Layer 8 of a small transformer language model trained on English Wikipedia (13 layers, counted from 0, width 96).
Take only the direct path to the model's output, skipping the later layers: a vector added to the residual stream pushes a token's score in proportion to its dot product with that token's output vector.

Output vectors of the tokens that the questions are about. A number n stands for (n - 128) times 0.01.
"y": 98, 171, 182, 110, 160, 181, 134, 117, 150, 154, 169, 171, 125, 161, 121, 149, 146, 135, 138, 134, 66, 113, 78, 139, 113, 120, 92, 92, 176, 170, 116, 139, 184, 146, 90, 138, 125, 88, 175, 165, 150, 146, 131, 62, 122, 40, 115, 117, 125, 118, 124, 92, 150, 149, 161, 96, 146, 119, 94, 153, 113, 85, 195, 110, 111, 108, 147, 123, 127, 122, 118, 68, 153, 89, 113, 117, 76, 163, 99, 192, 122, 100, 134, 127, 96, 129, 180, 153, 140, 150, 112, 148, 194, 119, 69, 46
"N": 140, 115, 183, 143, 119, 197, 131, 145, 131, 102, 144, 112, 83, 121, 185, 102, 95, 121, 125, 137, 86, 134, 125, 138, 145, 114, 53, 152, 120, 125, 103, 140, 105, 133, 147, 89, 117, 183, 141, 93, 98, 142, 126, 149, 156, 144, 168, 65, 138, 180, 138, 140, 139, 158, 132, 111, 125, 104, 122, 157, 130, 136, 131, 60, 90, 89, 130, 108, 172, 160, 176, 125, 80, 181, 195, 94, 109, 71, 143, 120, 114, 134, 116, 135, 133, 189, 146, 93, 121, 143, 116, 102, 99, 110, 80, 193
"i": 55, 132, 140, 103, 89, 107, 162, 150, 119, 134, 166, 151, 142, 132, 105, 82, 77, 106, 129, 86, 157, 123, 129, 165, 111, 138, 161, 153, 150, 153, 130, 174, 129, 146, 118, 182, 152, 120, 147, 117, 162, 141, 93, 140, 126, 171, 166, 111, 155, 123, 121, 122, 116, 187, 120, 105, 149, 170, 129, 88, 110, 105, 152, 129, 122, 109, 150, 160, 176, 138, 89, 136, 139, 97, 128, 146, 100, 117, 102, 128, 138, 124, 119, 139, 101, 94, 103, 103, 90, 130, 74, 183, 171, 107, 124, 45
"ober": 91, 63, 112, 110, 149, 156, 85, 249, 111, 73, 83, 102, 174, 90, 148, 165, 183, 144, 120, 150, 30, 122, 166, 91, 119, 74, 87, 146, 106, 97, 51, 83, 135, 187, 184, 144, 102, 123, 23, 200, 214, 117, 118, 156, 139, 49, 171, 50, 133, 106, 104, 185, 170, 82, 103, 134, 161, 179, 145, 136, 162, 120, 128, 81, 174, 149, 115, 159, 125, 37, 191, 108, 54, 131, 102, 105, 124, 214, 192, 113, 106, 134, 122, 161, 162, 112, 155, 110, 103, 167, 189, 77, 119, 210, 110, 191
");": 106, 88, 120, 129, 159, 134, 111, 116, 79, 63, 87, 139, 97, 51, 102, 207, 162, 180, 117, 104, 90, 157, 65, 148, 165, 139, 68, 184, 127, 181, 120, 34, 132, 118, 126, 94, 154, 198, 124, 145, 124, 96, 112, 168, 99, 116, 194, 91, 161, 94, 216, 141, 102, 126, 66, 194, 93, 74, 116, 123, 182, 141, 166, 70, 78, 78, 92, 158, 88, 129, 138, 125, 161, 102, 107, 49, 138, 122, 162, 191, 103, 113, 120, 176, 158, 122, 150, 84, 90, 167, 196, 134, 200, 244, 133, 201
"os": 136, 138, 92, 135, 128, 126, 78, 205, 113, 127, 159, 152, 127, 121, 180, 144, 126, 144, 154, 112, 181, 102, 132, 89, 136, 112, 170, 183, 160, 137, 109, 140, 110, 189, 117, 132, 120, 152, 89, 116, 162, 144, 99, 111, 147, 64, 163, 86, 156, 71, 140, 85, 144, 96, 105, 101, 84, 153, 99, 138, 132, 119, 179, 78, 161, 88, 171, 186, 143, 151, 123, 150, 119, 97, 107, 101, 91, 78, 160, 125, 151, 76, 147, 137, 143, 115, 132, 74, 126, 84, 121, 134, 212, 123, 133, 99
"iel": 129, 117, 124, 104, 152, 142, 154, 181, 75, 103, 143, 202, 141, 152, 165, 186, 164, 222, 80, 88, 57, 102, 126, 142, 127, 44, 70, 112, 179, 126, 24, 114, 58, 226, 123, 180, 136, 149, 30, 137, 142, 161, 100, 143, 174, 118, 170, 67, 141, 124, 139, 187, 138, 196, 126, 151, 166, 119, 60, 154, 149, 74, 135, 77, 134, 147, 108, 142, 110, 31, 137, 134, 134, 67, 128, 136, 87, 189, 169, 119, 168, 157, 49, 80, 125, 119, 88, 64, 125, 97, 193, 119, 140, 205, 127, 160
"y,": 46, 150, 133, 113, 161, 218, 134, 85, 187, 79, 129, 187, 139, 189, 150, 173, 182, 156, 104, 146, 2, 156, 60, 68, 139, 69, 95, 146, 162, 141, 140, 141, 149, 167, 45, 111, 157, 140, 139, 125, 138, 116, 94, 76, 145, 115, 128, 84, 119, 134, 175, 165, 155, 146, 107, 157, 125, 95, 146, 124, 152, 100, 196, 120, 105, 87, 209, 132, 144, 108, 96, 49, 151, 86, 85, 104, 100, 194, 154, 227, 102, 144, 84, 88, 96, 109, 163, 112, 132, 137, 164, 113, 184, 149, 81, 72
" play": 187, 152, 99, 122, 141, 186, 150, 123, 84, 71, 153, 141, 142, 148, 130, 91, 125, 99, 82, 196, 123, 200, 129, 122, 92, 163, 101, 110, 158, 142, 71, 135, 132, 164, 162, 92, 73, 121, 90, 135, 120, 146, 167, 116, 144, 120, 95, 125, 157, 54, 137, 163, 137, 122, 79, 140, 161, 152, 109, 138, 192, 107, 122, 95, 105, 147, 91, 203, 106, 169, 133, 111, 140, 79, 68, 111, 146, 148, 156, 147, 112, 133, 115, 94, 109, 122, 82, 118, 136, 113, 122, 77, 135, 166, 153, 208
" |": 92, 91, 162, 167, 103, 130, 99, 166, 151, 129, 121, 211, 117, 139, 97, 80, 136, 127, 37, 96, 154, 107, 149, 153, 62, 177, 114, 102, 162, 173, 158, 92, 114, 98, 164, 89, 147, 120, 151, 130, 119, 103, 157, 143, 167, 147, 158, 131, 154, 181, 153, 125, 114, 105, 65, 146, 129, 68, 77, 181, 120, 139, 129, 136, 122, 116, 159, 109, 100, 94, 169, 143, 168, 195, 93, 47, 133, 134, 90, 116, 146, 53, 131, 112, 139, 166, 179, 145, 106, 91, 181, 155, 122, 82, 152, 120
"ore": 148, 90, 112, 122, 158, 72, 57, 111, 170, 79, 208, 133, 155, 73, 169, 160, 176, 166, 40, 132, 49, 146, 151, 123, 136, 77, 95, 94, 105, 144, 139, 148, 127, 180, 143, 107, 181, 120, 126, 159, 160, 111, 52, 145, 157, 202, 121, 67, 212, 82, 170, 114, 93, 97, 122, 129, 153, 29, 134, 195, 139, 93, 194, 72, 154, 155, 147, 98, 137, 121, 105, 113, 84, 48, 147, 163, 178, 114, 112, 179, 85, 115, 134, 138, 153, 129, 133, 96, 128, 146, 155, 139, 165, 109, 109, 176
" American": 107, 78, 144, 117, 157, 159, 111, 90, 65, 143, 80, 220, 92, 125, 158, 196, 89, 158, 131, 145, 75, 162, 110, 130, 165, 109, 108, 161, 129, 85, 101, 107, 161, 204, 198, 153, 153, 136, 83, 146, 170, 146, 104, 86, 137, 131, 91, 121, 108, 77, 117, 140, 140, 131, 138, 160, 80, 135, 71, 99, 206, 118, 90, 83, 85, 116, 153, 155, 154, 77, 143, 103, 120, 137, 124, 122, 211, 158, 133, 169, 118, 126, 112, 133, 83, 70, 110, 147, 111, 108, 192, 133, 49, 121, 163, 237
" J": 105, 123, 151, 112, 103, 159, 114, 126, 152, 159, 139, 121, 168, 126, 137, 94, 152, 99, 134, 155, 97, 130, 160, 125, 124, 125, 140, 110, 145, 120, 103, 132, 139, 128, 161, 147, 76, 128, 119, 138, 154, 137, 80, 135, 147, 121, 117, 133, 127, 152, 106, 189, 115, 140, 124, 149, 160, 136, 87, 147, 146, 146, 109, 113, 76, 99, 107, 152, 114, 108, 87, 98, 131, 142, 150, 100, 128, 144, 163, 122, 154, 131, 108, 106, 102, 145, 141, 129, 122, 146, 130, 106, 109, 140, 94, 152
";": 114, 106, 150, 162, 125, 137, 121, 129, 106, 101, 112, 99, 84, 77, 103, 172, 152, 111, 95, 49, 113, 178, 110, 145, 145, 159, 117, 162, 168, 160, 138, 83, 121, 96, 114, 99, 160, 189, 149, 138, 129, 113, 144, 111, 141, 92, 132, 126, 166, 148, 177, 139, 70, 163, 53, 169, 126, 54, 117, 141, 134, 159, 154, 80, 139, 91, 103, 191, 114, 95, 143, 112, 180, 135, 123, 132, 115, 111, 137, 136, 129, 163, 144, 120, 117, 127, 151, 102, 80, 147, 94, 175, 149, 170, 145, 133

Output weights of attention head 1. The head adds the sum of these rows, row i times number i of z. A number n stands for (n - 128) times 0.0053.
o0: 131, 151, 110, 129, 135, 164, 101, 146, 95, 106, 137, 196, 143, 139, 137, 92, 83, 169, 106, 158, 142, 133, 111, 134, 136, 98, 111, 126, 111, 108, 129, 185, 138, 99, 94, 131, 121, 165, 124, 95, 124, 121, 149, 146, 129, 154, 105, 131, 135, 111, 146, 81, 82, 95, 153, 154, 141, 115, 175, 150, 123, 139, 88, 141, 131, 154, 169, 164, 143, 135, 136, 131, 120, 121, 76, 95, 172, 120, 122, 156, 127, 97, 115, 151, 72, 163, 155, 69, 96, 64, 175, 126, 129, 176, 138, 89
o1: 167, 145, 161, 134, 178, 102, 125, 176, 128, 139, 126, 133, 123, 121, 149, 84, 130, 126, 134, 123, 129, 96, 125, 129, 106, 113, 105, 112, 159, 176, 113, 95, 80, 100, 183, 90, 134, 122, 131, 148, 144, 96, 154, 140, 129, 133, 159, 126, 150, 138, 130, 168, 118, 137, 149, 122, 152, 147, 127, 138, 74, 167, 131, 90, 119, 141, 108, 161, 115, 123, 137, 126, 160, 161, 109, 99, 162, 129, 107, 62, 120, 101, 120, 127, 119, 78, 126, 152, 149, 119, 100, 110, 125, 141, 110, 107
o2: 136, 76, 198, 129, 178, 82, 125, 132, 49, 129, 120, 129, 132, 122, 113, 148, 173, 142, 88, 92, 145, 118, 132, 159, 82, 108, 111, 159, 159, 157, 177, 144, 81, 119, 158, 108, 157, 94, 147, 169, 110, 127, 68, 139, 116, 143, 114, 118, 102, 161, 119, 192, 121, 112, 142, 101, 131, 124, 141, 139, 61, 119, 177, 94, 122, 115, 95, 154, 97, 83, 109, 143, 173, 128, 154, 144, 155, 136, 103, 114, 114, 95, 105, 160, 159, 108, 134, 104, 166, 111, 127, 177, 156, 148, 156, 101
o3: 137, 105, 8, 89, 136, 153, 139, 75, 135, 91, 121, 182, 153, 160, 104, 138, 151, 194, 159, 139, 149, 85, 81, 44, 132, 146, 128, 147, 110, 151, 113, 157, 112, 164, 85, 135, 144, 110, 107, 134, 142, 93, 136, 136, 129, 128, 91, 173, 57, 157, 151, 136, 146, 119, 144, 106, 146, 181, 132, 82, 140, 106, 85, 123, 141, 94, 162, 91, 113, 148, 146, 106, 58, 107, 128, 150, 118, 125, 159, 159, 154, 136, 165, 125, 138, 165, 135, 154, 136, 169, 164, 134, 55, 146, 98, 140
o4: 126, 189, 107, 137, 94, 119, 157, 115, 107, 108, 140, 189, 102, 139, 121, 145, 96, 153, 150, 125, 130, 114, 120, 147, 98, 126, 168, 139, 152, 118, 132, 160, 80, 160, 105, 119, 133, 121, 80, 149, 137, 138, 106, 130, 88, 114, 107, 84, 63, 165, 93, 108, 152, 136, 158, 157, 122, 165, 109, 147, 125, 182, 147, 135, 102, 106, 125, 175, 157, 118, 123, 175, 117, 144, 92, 121, 143, 152, 125, 108, 135, 100, 88, 145, 121, 148, 131, 185, 149, 103, 131, 121, 104, 142, 101, 72
o5: 105, 181, 127, 136, 130, 88, 117, 146, 97, 52, 133, 131, 161, 119, 100, 163, 126, 115, 151, 138, 105, 139, 155, 142, 153, 100, 147, 96, 150, 106, 107, 176, 130, 105, 121, 108, 101, 169, 136, 132, 150, 152, 127, 82, 139, 80, 66, 190, 170, 126, 86, 112, 76, 123, 144, 138, 160, 134, 143, 130, 118, 121, 164, 132, 158, 137, 113, 119, 165, 79, 143, 101, 103, 129, 183, 98, 104, 118, 138, 133, 104, 156, 116, 124, 83, 181, 135, 147, 123, 151, 84, 168, 101, 184, 93, 161
o6: 128, 169, 180, 96, 126, 114, 149, 114, 147, 100, 129, 135, 153, 103, 118, 136, 158, 133, 130, 137, 121, 121, 136, 130, 160, 135, 147, 142, 140, 109, 148, 191, 106, 102, 88, 148, 140, 84, 111, 113, 112, 173, 107, 106, 115, 124, 100, 96, 129, 136, 96, 152, 124, 129, 126, 125, 156, 114, 166, 153, 178, 73, 142, 136, 121, 135, 110, 127, 104, 133, 137, 125, 105, 86, 128, 95, 142, 102, 170, 138, 141, 114, 94, 87, 119, 142, 116, 163, 163, 128, 140, 121, 135, 141, 125, 100
o7: 138, 144, 115, 81, 130, 126, 121, 138, 151, 101, 107, 107, 176, 188, 182, 125, 155, 130, 106, 78, 118, 90, 188, 114, 130, 77, 102, 152, 136, 74, 126, 128, 92, 131, 119, 150, 131, 148, 190, 134, 168, 119, 118, 113, 123, 197, 104, 145, 64, 110, 163, 147, 203, 164, 169, 83, 86, 145, 148, 104, 159, 127, 155, 169, 101, 116, 171, 121, 167, 97, 107, 93, 73, 120, 142, 181, 110, 145, 132, 106, 111, 114, 141, 158, 157, 95, 98, 177, 89, 102, 88, 113, 113, 106, 143, 95
o8: 109, 143, 158, 153, 135, 134, 159, 154, 103, 167, 162, 133, 134, 108, 133, 174, 149, 155, 94, 170, 142, 106, 124, 130, 117, 161, 149, 143, 146, 52, 150, 77, 111, 156, 127, 120, 120, 151, 123, 122, 130, 156, 124, 114, 92, 119, 122, 116, 91, 105, 158, 153, 85, 131, 100, 144, 93, 95, 71, 143, 168, 113, 91, 100, 151, 93, 144, 178, 136, 101, 82, 129, 188, 129, 150, 138, 127, 97, 167, 101, 103, 130, 107, 148, 58, 72, 137, 155, 113, 153, 103, 121, 140, 164, 179, 122
o9: 137, 101, 177, 104, 186, 130, 133, 65, 131, 153, 143, 132, 153, 87, 142, 144, 39, 105, 130, 156, 145, 94, 108, 96, 165, 119, 152, 146, 70, 108, 101, 138, 112, 140, 129, 113, 121, 134, 136, 116, 117, 126, 120, 116, 105, 118, 111, 130, 183, 137, 132, 103, 129, 126, 136, 189, 93, 178, 159, 144, 131, 126, 80, 94, 104, 130, 118, 116, 92, 200, 157, 181, 84, 174, 138, 86, 99, 108, 104, 140, 174, 117, 166, 134, 161, 147, 116, 114, 118, 162, 156, 121, 86, 79, 135, 184
o10: 150, 143, 128, 156, 91, 165, 181, 142, 120, 139, 140, 112, 137, 99, 114, 66, 142, 180, 108, 177, 131, 136, 116, 151, 138, 110, 142, 148, 93, 123, 104, 125, 153, 171, 144, 137, 119, 125, 111, 107, 154, 141, 178, 80, 118, 75, 105, 146, 158, 118, 93, 91, 111, 164, 129, 168, 93, 131, 89, 113, 98, 116, 91, 105, 117, 130, 105, 195, 159, 181, 137, 118, 118, 113, 135, 127, 79, 119, 161, 69, 160, 105, 169, 96, 143, 154, 151, 141, 104, 67, 91, 170, 54, 177, 134, 161
o11: 92, 146, 141, 115, 132, 115, 103, 152, 122, 143, 172, 137, 149, 166, 154, 94, 109, 133, 173, 166, 148, 126, 151, 115, 128, 104, 173, 120, 119, 111, 101, 169, 158, 129, 113, 141, 109, 100, 88, 151, 104, 156, 118, 139, 103, 125, 128, 148, 59, 109, 111, 159, 181, 152, 201, 97, 143, 161, 73, 124, 55, 131, 106, 132, 142, 126, 137, 117, 134, 135, 115, 117, 156, 143, 141, 112, 139, 124, 135, 93, 121, 151, 140, 121, 128, 158, 95, 148, 152, 128, 102, 137, 118, 91, 81, 90
o12: 128, 120, 155, 90, 118, 167, 92, 111, 150, 71, 124, 127, 113, 80, 129, 114, 140, 152, 107, 108, 146, 115, 89, 150, 146, 148, 142, 97, 158, 139, 149, 141, 128, 101, 126, 132, 125, 86, 137, 153, 141, 182, 90, 142, 190, 117, 119, 82, 104, 110, 131, 187, 170, 86, 168, 117, 100, 135, 165, 150, 158, 120, 180, 85, 105, 111, 160, 134, 170, 105, 133, 133, 129, 134, 123, 104, 141, 104, 120, 123, 50, 114, 93, 123, 120, 185, 151, 145, 147, 101, 111, 154, 161, 113, 73, 180
o13: 148, 155, 85, 165, 83, 87, 120, 89, 119, 111, 113, 141, 132, 199, 105, 85, 131, 124, 114, 133, 65, 154, 50, 70, 129, 122, 132, 109, 147, 148, 131, 149, 98, 134, 103, 101, 125, 95, 141, 132, 156, 93, 74, 115, 123, 155, 140, 199, 128, 140, 141, 159, 116, 167, 145, 157, 157, 166, 146, 141, 136, 117, 172, 167, 95, 81, 161, 77, 169, 132, 174, 158, 168, 87, 148, 118, 106, 125, 171, 131, 156, 101, 95, 129, 178, 129, 106, 114, 117, 126, 117, 115, 162, 137, 104, 109
o14: 107, 136, 87, 125, 133, 124, 147, 104, 120, 127, 146, 136, 101, 176, 121, 139, 126, 128, 91, 136, 125, 154, 208, 120, 110, 117, 139, 114, 116, 156, 126, 162, 120, 153, 132, 100, 110, 93, 127, 195, 131, 123, 118, 170, 161, 131, 102, 128, 92, 139, 130, 54, 103, 135, 161, 126, 115, 103, 132, 86, 150, 128, 89, 191, 155, 112, 94, 162, 104, 75, 159, 148, 117, 130, 102, 155, 143, 177, 122, 86, 150, 114, 161, 138, 161, 119, 111, 142, 116, 144, 94, 148, 122, 142, 84, 130
o15: 107, 134, 131, 108, 81, 152, 128, 58, 145, 131, 109, 144, 89, 155, 144, 137, 121, 131, 145, 127, 88, 115, 146, 87, 132, 118, 175, 145, 159, 146, 107, 117, 93, 98, 136, 127, 97, 130, 115, 182, 111, 65, 165, 93, 141, 108, 143, 161, 147, 164, 139, 123, 123, 88, 148, 130, 139, 145, 122, 62, 132, 185, 119, 122, 158, 168, 125, 155, 127, 140, 125, 155, 88, 65, 160, 188, 108, 146, 148, 121, 147, 78, 162, 131, 131, 162, 115, 128, 156, 131, 83, 113, 108, 170, 78, 148
o16: 132, 131, 101, 134, 150, 140, 144, 158, 117, 94, 125, 142, 114, 102, 160, 161, 140, 124, 96, 87, 128, 168, 111, 124, 128, 122, 139, 92, 147, 74, 141, 130, 104, 151, 159, 132, 146, 151, 122, 125, 120, 118, 152, 146, 156, 103, 163, 113, 85, 109, 149, 149, 112, 132, 120, 158, 132, 104, 144, 79, 115, 105, 137, 89, 138, 121, 146, 172, 151, 150, 109, 120, 164, 171, 137, 141, 127, 111, 120, 160, 31, 155, 91, 145, 134, 125, 108, 171, 101, 164, 141, 86, 111, 109, 132, 122
o17: 84, 156, 122, 157, 112, 123, 182, 169, 126, 108, 151, 62, 109, 144, 168, 110, 144, 167, 149, 165, 105, 113, 139, 161, 169, 101, 137, 105, 115, 98, 105, 132, 90, 149, 141, 113, 139, 111, 86, 110, 154, 73, 133, 115, 157, 85, 164, 144, 80, 180, 83, 110, 177, 89, 110, 154, 113, 134, 122, 142, 107, 154, 104, 134, 109, 121, 148, 117, 194, 129, 127, 116, 127, 129, 159, 114, 141, 112, 116, 152, 126, 124, 58, 132, 115, 171, 171, 169, 150, 55, 130, 123, 144, 101, 135, 131
o18: 123, 141, 120, 132, 99, 102, 86, 157, 107, 124, 131, 132, 99, 139, 164, 152, 111, 101, 129, 165, 107, 106, 121, 164, 183, 107, 120, 117, 88, 162, 123, 171, 100, 155, 157, 124, 116, 155, 93, 189, 130, 97, 88, 88, 137, 122, 127, 150, 127, 87, 79, 64, 149, 99, 130, 175, 133, 131, 147, 154, 130, 83, 137, 153, 136, 137, 151, 153, 119, 101, 128, 97, 97, 95, 152, 152, 167, 135, 138, 118, 68, 149, 203, 105, 94, 96, 107, 117, 178, 143, 143, 138, 151, 144, 150, 156
o19: 82, 121, 74, 160, 134, 134, 141, 163, 143, 122, 136, 143, 140, 142, 148, 156, 147, 144, 164, 130, 157, 140, 112, 137, 166, 98, 71, 97, 144, 125, 124, 120, 142, 126, 132, 138, 122, 116, 154, 115, 106, 97, 135, 128, 142, 125, 143, 183, 94, 153, 137, 90, 106, 153, 131, 144, 115, 147, 102, 150, 66, 96, 129, 104, 147, 135, 158, 126, 172, 76, 92, 114, 140, 99, 134, 136, 87, 158, 143, 87, 82, 174, 144, 114, 117, 151, 150, 110, 64, 140, 118, 109, 154, 183, 87, 142
o20: 140, 118, 155, 96, 145, 160, 118, 94, 111, 128, 78, 97, 165, 175, 100, 133, 118, 149, 136, 124, 163, 157, 60, 112, 150, 128, 184, 159, 153, 85, 142, 120, 72, 166, 149, 157, 120, 113, 109, 95, 121, 160, 95, 92, 132, 193, 158, 152, 70, 98, 103, 165, 118, 128, 58, 88, 120, 119, 176, 137, 124, 110, 136, 133, 115, 155, 170, 120, 117, 163, 87, 149, 111, 158, 147, 145, 125, 155, 146, 143, 101, 128, 129, 131, 123, 94, 118, 95, 131, 80, 114, 116, 141, 179, 164, 128
o21: 171, 136, 140, 119, 111, 174, 111, 98, 103, 184, 159, 139, 168, 128, 139, 158, 83, 119, 100, 127, 112, 131, 122, 76, 117, 154, 82, 113, 138, 95, 95, 145, 111, 134, 124, 122, 92, 122, 151, 100, 173, 145, 185, 88, 142, 125, 73, 114, 130, 152, 99, 164, 157, 198, 97, 100, 141, 158, 124, 111, 119, 114, 80, 124, 147, 138, 94, 121, 153, 103, 148, 105, 125, 151, 135, 140, 170, 129, 121, 163, 104, 125, 124, 108, 114, 107, 122, 163, 97, 152, 120, 103, 154, 169, 142, 122
o22: 97, 175, 104, 143, 133, 118, 112, 168, 113, 130, 141, 144, 116, 66, 105, 172, 73, 161, 151, 130, 182, 121, 130, 108, 156, 113, 120, 148, 87, 148, 160, 117, 97, 157, 156, 166, 151, 166, 148, 159, 96, 121, 141, 129, 135, 109, 152, 93, 96, 145, 101, 91, 100, 138, 137, 180, 94, 112, 146, 104, 132, 129, 97, 151, 119, 108, 144, 143, 102, 144, 140, 145, 138, 110, 137, 114, 102, 88, 94, 143, 160, 186, 120, 167, 147, 64, 138, 146, 123, 106, 117, 86, 148, 126, 115, 94
o23: 120, 156, 69, 123, 145, 148, 108, 146, 174, 113, 152, 107, 146, 201, 117, 98, 88, 107, 148, 115, 137, 133, 136, 111, 72, 116, 83, 146, 156, 72, 118, 160, 95, 161, 89, 119, 106, 109, 99, 112, 115, 149, 165, 56, 164, 171, 128, 130, 129, 129, 119, 155, 130, 112, 146, 151, 145, 124, 156, 110, 126, 138, 122, 139, 122, 138, 191, 65, 163, 140, 118, 128, 112, 138, 93, 137, 135, 176, 148, 104, 131, 125, 113, 126, 124, 182, 134, 145, 75, 121, 158, 110, 113, 179, 138, 97
o24: 127, 143, 106, 135, 155, 137, 133, 96, 148, 101, 110, 82, 174, 127, 139, 127, 163, 76, 142, 149, 103, 125, 115, 174, 137, 157, 140, 177, 107, 147, 124, 157, 136, 137, 31, 98, 161, 139, 101, 102, 149, 157, 116, 133, 135, 117, 99, 141, 137, 121, 65, 122, 158, 135, 141, 126, 154, 154, 86, 152, 116, 106, 165, 150, 74, 112, 99, 157, 153, 125, 138, 164, 136, 127, 123, 103, 128, 109, 129, 106, 118, 115, 147, 124, 108, 126, 127, 89, 101, 147, 166, 172, 130, 130, 147, 101
o25: 174, 178, 136, 152, 184, 151, 131, 139, 105, 127, 154, 55, 125, 78, 149, 130, 110, 173, 159, 118, 112, 180, 129, 134, 132, 93, 104, 163, 142, 135, 111, 113, 145, 118, 138, 122, 140, 154, 148, 115, 100, 98, 117, 117, 146, 139, 124, 159, 140, 164, 130, 138, 90, 139, 137, 181, 157, 104, 85, 128, 55, 152, 82, 125, 141, 38, 137, 155, 150, 101, 123, 111, 90, 85, 140, 121, 143, 67, 124, 116, 104, 223, 149, 136, 118, 153, 142, 146, 124, 123, 108, 117, 140, 114, 84, 87
o26: 166, 130, 115, 105, 166, 180, 122, 127, 86, 153, 159, 123, 99, 125, 110, 98, 110, 153, 126, 143, 126, 109, 116, 136, 170, 124, 132, 107, 134, 181, 103, 144, 134, 115, 164, 142, 68, 119, 151, 95, 173, 116, 154, 82, 150, 122, 82, 141, 92, 132, 136, 130, 157, 167, 79, 138, 103, 161, 99, 68, 199, 173, 109, 118, 142, 153, 126, 137, 197, 214, 163, 129, 103, 46, 97, 121, 108, 133, 71, 155, 106, 101, 166, 103, 103, 136, 111, 119, 145, 173, 103, 116, 95, 112, 119, 158
o27: 124, 142, 66, 99, 112, 119, 142, 137, 170, 110, 103, 162, 180, 153, 128, 74, 137, 100, 65, 124, 103, 109, 135, 98, 103, 81, 96, 109, 138, 136, 138, 111, 152, 108, 139, 125, 140, 134, 90, 153, 172, 116, 126, 125, 151, 162, 131, 125, 146, 167, 117, 135, 162, 85, 87, 157, 169, 136, 147, 181, 173, 104, 151, 173, 106, 68, 157, 70, 126, 127, 141, 142, 112, 174, 134, 90, 91, 129, 117, 131, 121, 57, 128, 111, 151, 188, 91, 159, 180, 113, 146, 139, 118, 118, 144, 142
o28: 139, 128, 94, 116, 183, 79, 138, 79, 134, 137, 87, 129, 124, 140, 104, 178, 158, 156, 96, 137, 104, 119, 140, 77, 142, 104, 119, 111, 107, 136, 160, 146, 126, 102, 97, 107, 133, 99, 95, 155, 115, 111, 129, 137, 149, 82, 106, 164, 130, 119, 139, 127, 175, 141, 107, 170, 111, 143, 168, 136, 128, 171, 138, 118, 109, 163, 147, 140, 113, 110, 165, 183, 124, 150, 82, 108, 142, 138, 171, 156, 102, 153, 143, 140, 146, 105, 84, 104, 159, 90, 106, 149, 130, 137, 96, 126
o29: 80, 105, 116, 112, 174, 125, 126, 154, 118, 168, 154, 128, 154, 143, 146, 134, 77, 147, 121, 133, 108, 92, 128, 119, 134, 108, 141, 111, 43, 115, 115, 126, 115, 173, 133, 155, 141, 142, 146, 148, 160, 153, 118, 107, 100, 93, 148, 118, 117, 154, 95, 90, 114, 123, 123, 133, 148, 171, 108, 105, 150, 139, 140, 159, 131, 118, 109, 153, 112, 130, 150, 82, 105, 153, 160, 135, 139, 133, 159, 118, 139, 131, 132, 103, 93, 142, 169, 87, 87, 169, 110, 114, 118, 138, 124, 165
o30: 127, 98, 96, 134, 92, 186, 132, 133, 106, 152, 148, 168, 129, 109, 121, 104, 65, 97, 155, 106, 143, 109, 123, 119, 149, 146, 168, 115, 168, 160, 117, 90, 86, 165, 132, 124, 135, 123, 149, 72, 160, 129, 134, 106, 116, 138, 107, 122, 116, 104, 184, 160, 123, 135, 141, 98, 116, 70, 138, 191, 105, 146, 149, 81, 151, 140, 131, 144, 139, 91, 183, 102, 139, 107, 121, 128, 72, 73, 169, 93, 146, 138, 144, 92, 151, 124, 153, 146, 81, 173, 153, 161, 131, 120, 141, 141
o31: 162, 136, 157, 128, 162, 115, 121, 139, 146, 148, 113, 112, 122, 125, 150, 133, 119, 106, 170, 153, 103, 133, 130, 123, 157, 151, 131, 131, 118, 173, 138, 97, 130, 138, 126, 143, 100, 94, 132, 91, 98, 113, 135, 110, 130, 100, 178, 153, 144, 146, 91, 124, 81, 133, 154, 127, 102, 156, 123, 105, 112, 102, 140, 125, 131, 128, 137, 128, 158, 147, 147, 158, 85, 95, 119, 104, 103, 98, 164, 147, 108, 99, 133, 148, 123, 108, 158, 161, 112, 135, 136, 162, 84, 98, 98, 131

Each question shows a token from some text and the vector z that the head gathered there. A number n stands for (n - 128) times 0.02.

" (": 127, 134, 124, 113, 142, 127, 136, 129, 122, 115, 163, 140, 137, 138, 132, 129, 140, 155, 137, 127, 120, 131, 117, 150, 141, 137, 142, 112, 112, 129, 130, 131
Which of these tokens does it push down most? ");"

" on": 123, 118, 133, 134, 137, 121, 137, 134, 128, 114, 157, 135, 159, 109, 123, 120, 144, 168, 164, 138, 123, 140, 109, 145, 142, 137, 144, 127, 109, 139, 131, 119
Pushed up most: "ober"

"e": 120, 137, 146, 132, 131, 145, 143, 108, 125, 104, 156, 129, 158, 168, 137, 142, 111, 132, 150, 139, 128, 134, 96, 117, 131, 131, 140, 138, 120, 107, 143, 135
Which two tokens does it push up most, strongest first? "y", " play"

".5": 109, 161, 132, 70, 113, 85, 133, 93, 109, 107, 173, 135, 138, 127, 105, 81, 136, 152, 117, 111, 118, 84, 118, 71, 145, 112, 172, 126, 131, 93, 91, 143
Which three tokens does it push up most, strongest first? " |", ");", ";"

"|": 215, 177, 105, 143, 127, 109, 97, 143, 150, 158, 186, 110, 165, 144, 120, 73, 102, 109, 108, 126, 104, 152, 125, 134, 140, 172, 181, 147, 89, 131, 199, 124
Which three tokens does it push up most, strongest first? "N", " play", " |"

"all": 110, 135, 121, 139, 116, 129, 131, 132, 137, 117, 173, 146, 121, 130, 121, 116, 95, 133, 126, 149, 125, 151, 96, 127, 160, 146, 139, 127, 110, 148, 130, 134
Which two tokens does it push up most, strongest first? " J", "y"

" John": 139, 126, 105, 115, 148, 145, 123, 81, 132, 100, 120, 148, 201, 136, 148, 138, 180, 144, 151, 156, 86, 140, 99, 149, 111, 92, 157, 159, 141, 88, 99, 103
Which of these tokens does it push down most? "i"

"\n": 155, 95, 125, 153, 141, 120, 153, 114, 145, 158, 188, 113, 168, 89, 114, 130, 76, 170, 144, 74, 116, 170, 93, 99, 135, 92, 173, 119, 119, 145, 137, 108
Pushed up most: " American"

"2": 112, 119, 162, 154, 95, 115, 148, 142, 91, 92, 79, 157, 207, 125, 144, 111, 163, 101, 148, 151, 136, 91, 45, 147, 160, 113, 134, 155, 120, 75, 142, 120
Pushed up most: "ore"

"op": 109, 143, 119, 138, 127, 120, 114, 125, 134, 106, 181, 146, 116, 133, 124, 129, 102, 138, 122, 154, 126, 138, 105, 123, 155, 157, 128, 121, 108, 138, 133, 137
Pushed up most: " J"

" O": 125, 131, 143, 94, 123, 146, 126, 134, 117, 102, 149, 112, 161, 128, 143, 123, 138, 139, 146, 107, 108, 107, 105, 127, 120, 117, 113, 135, 131, 109, 128, 122
Which three tokens does it push up most, strongest first? "ore", " |", ";"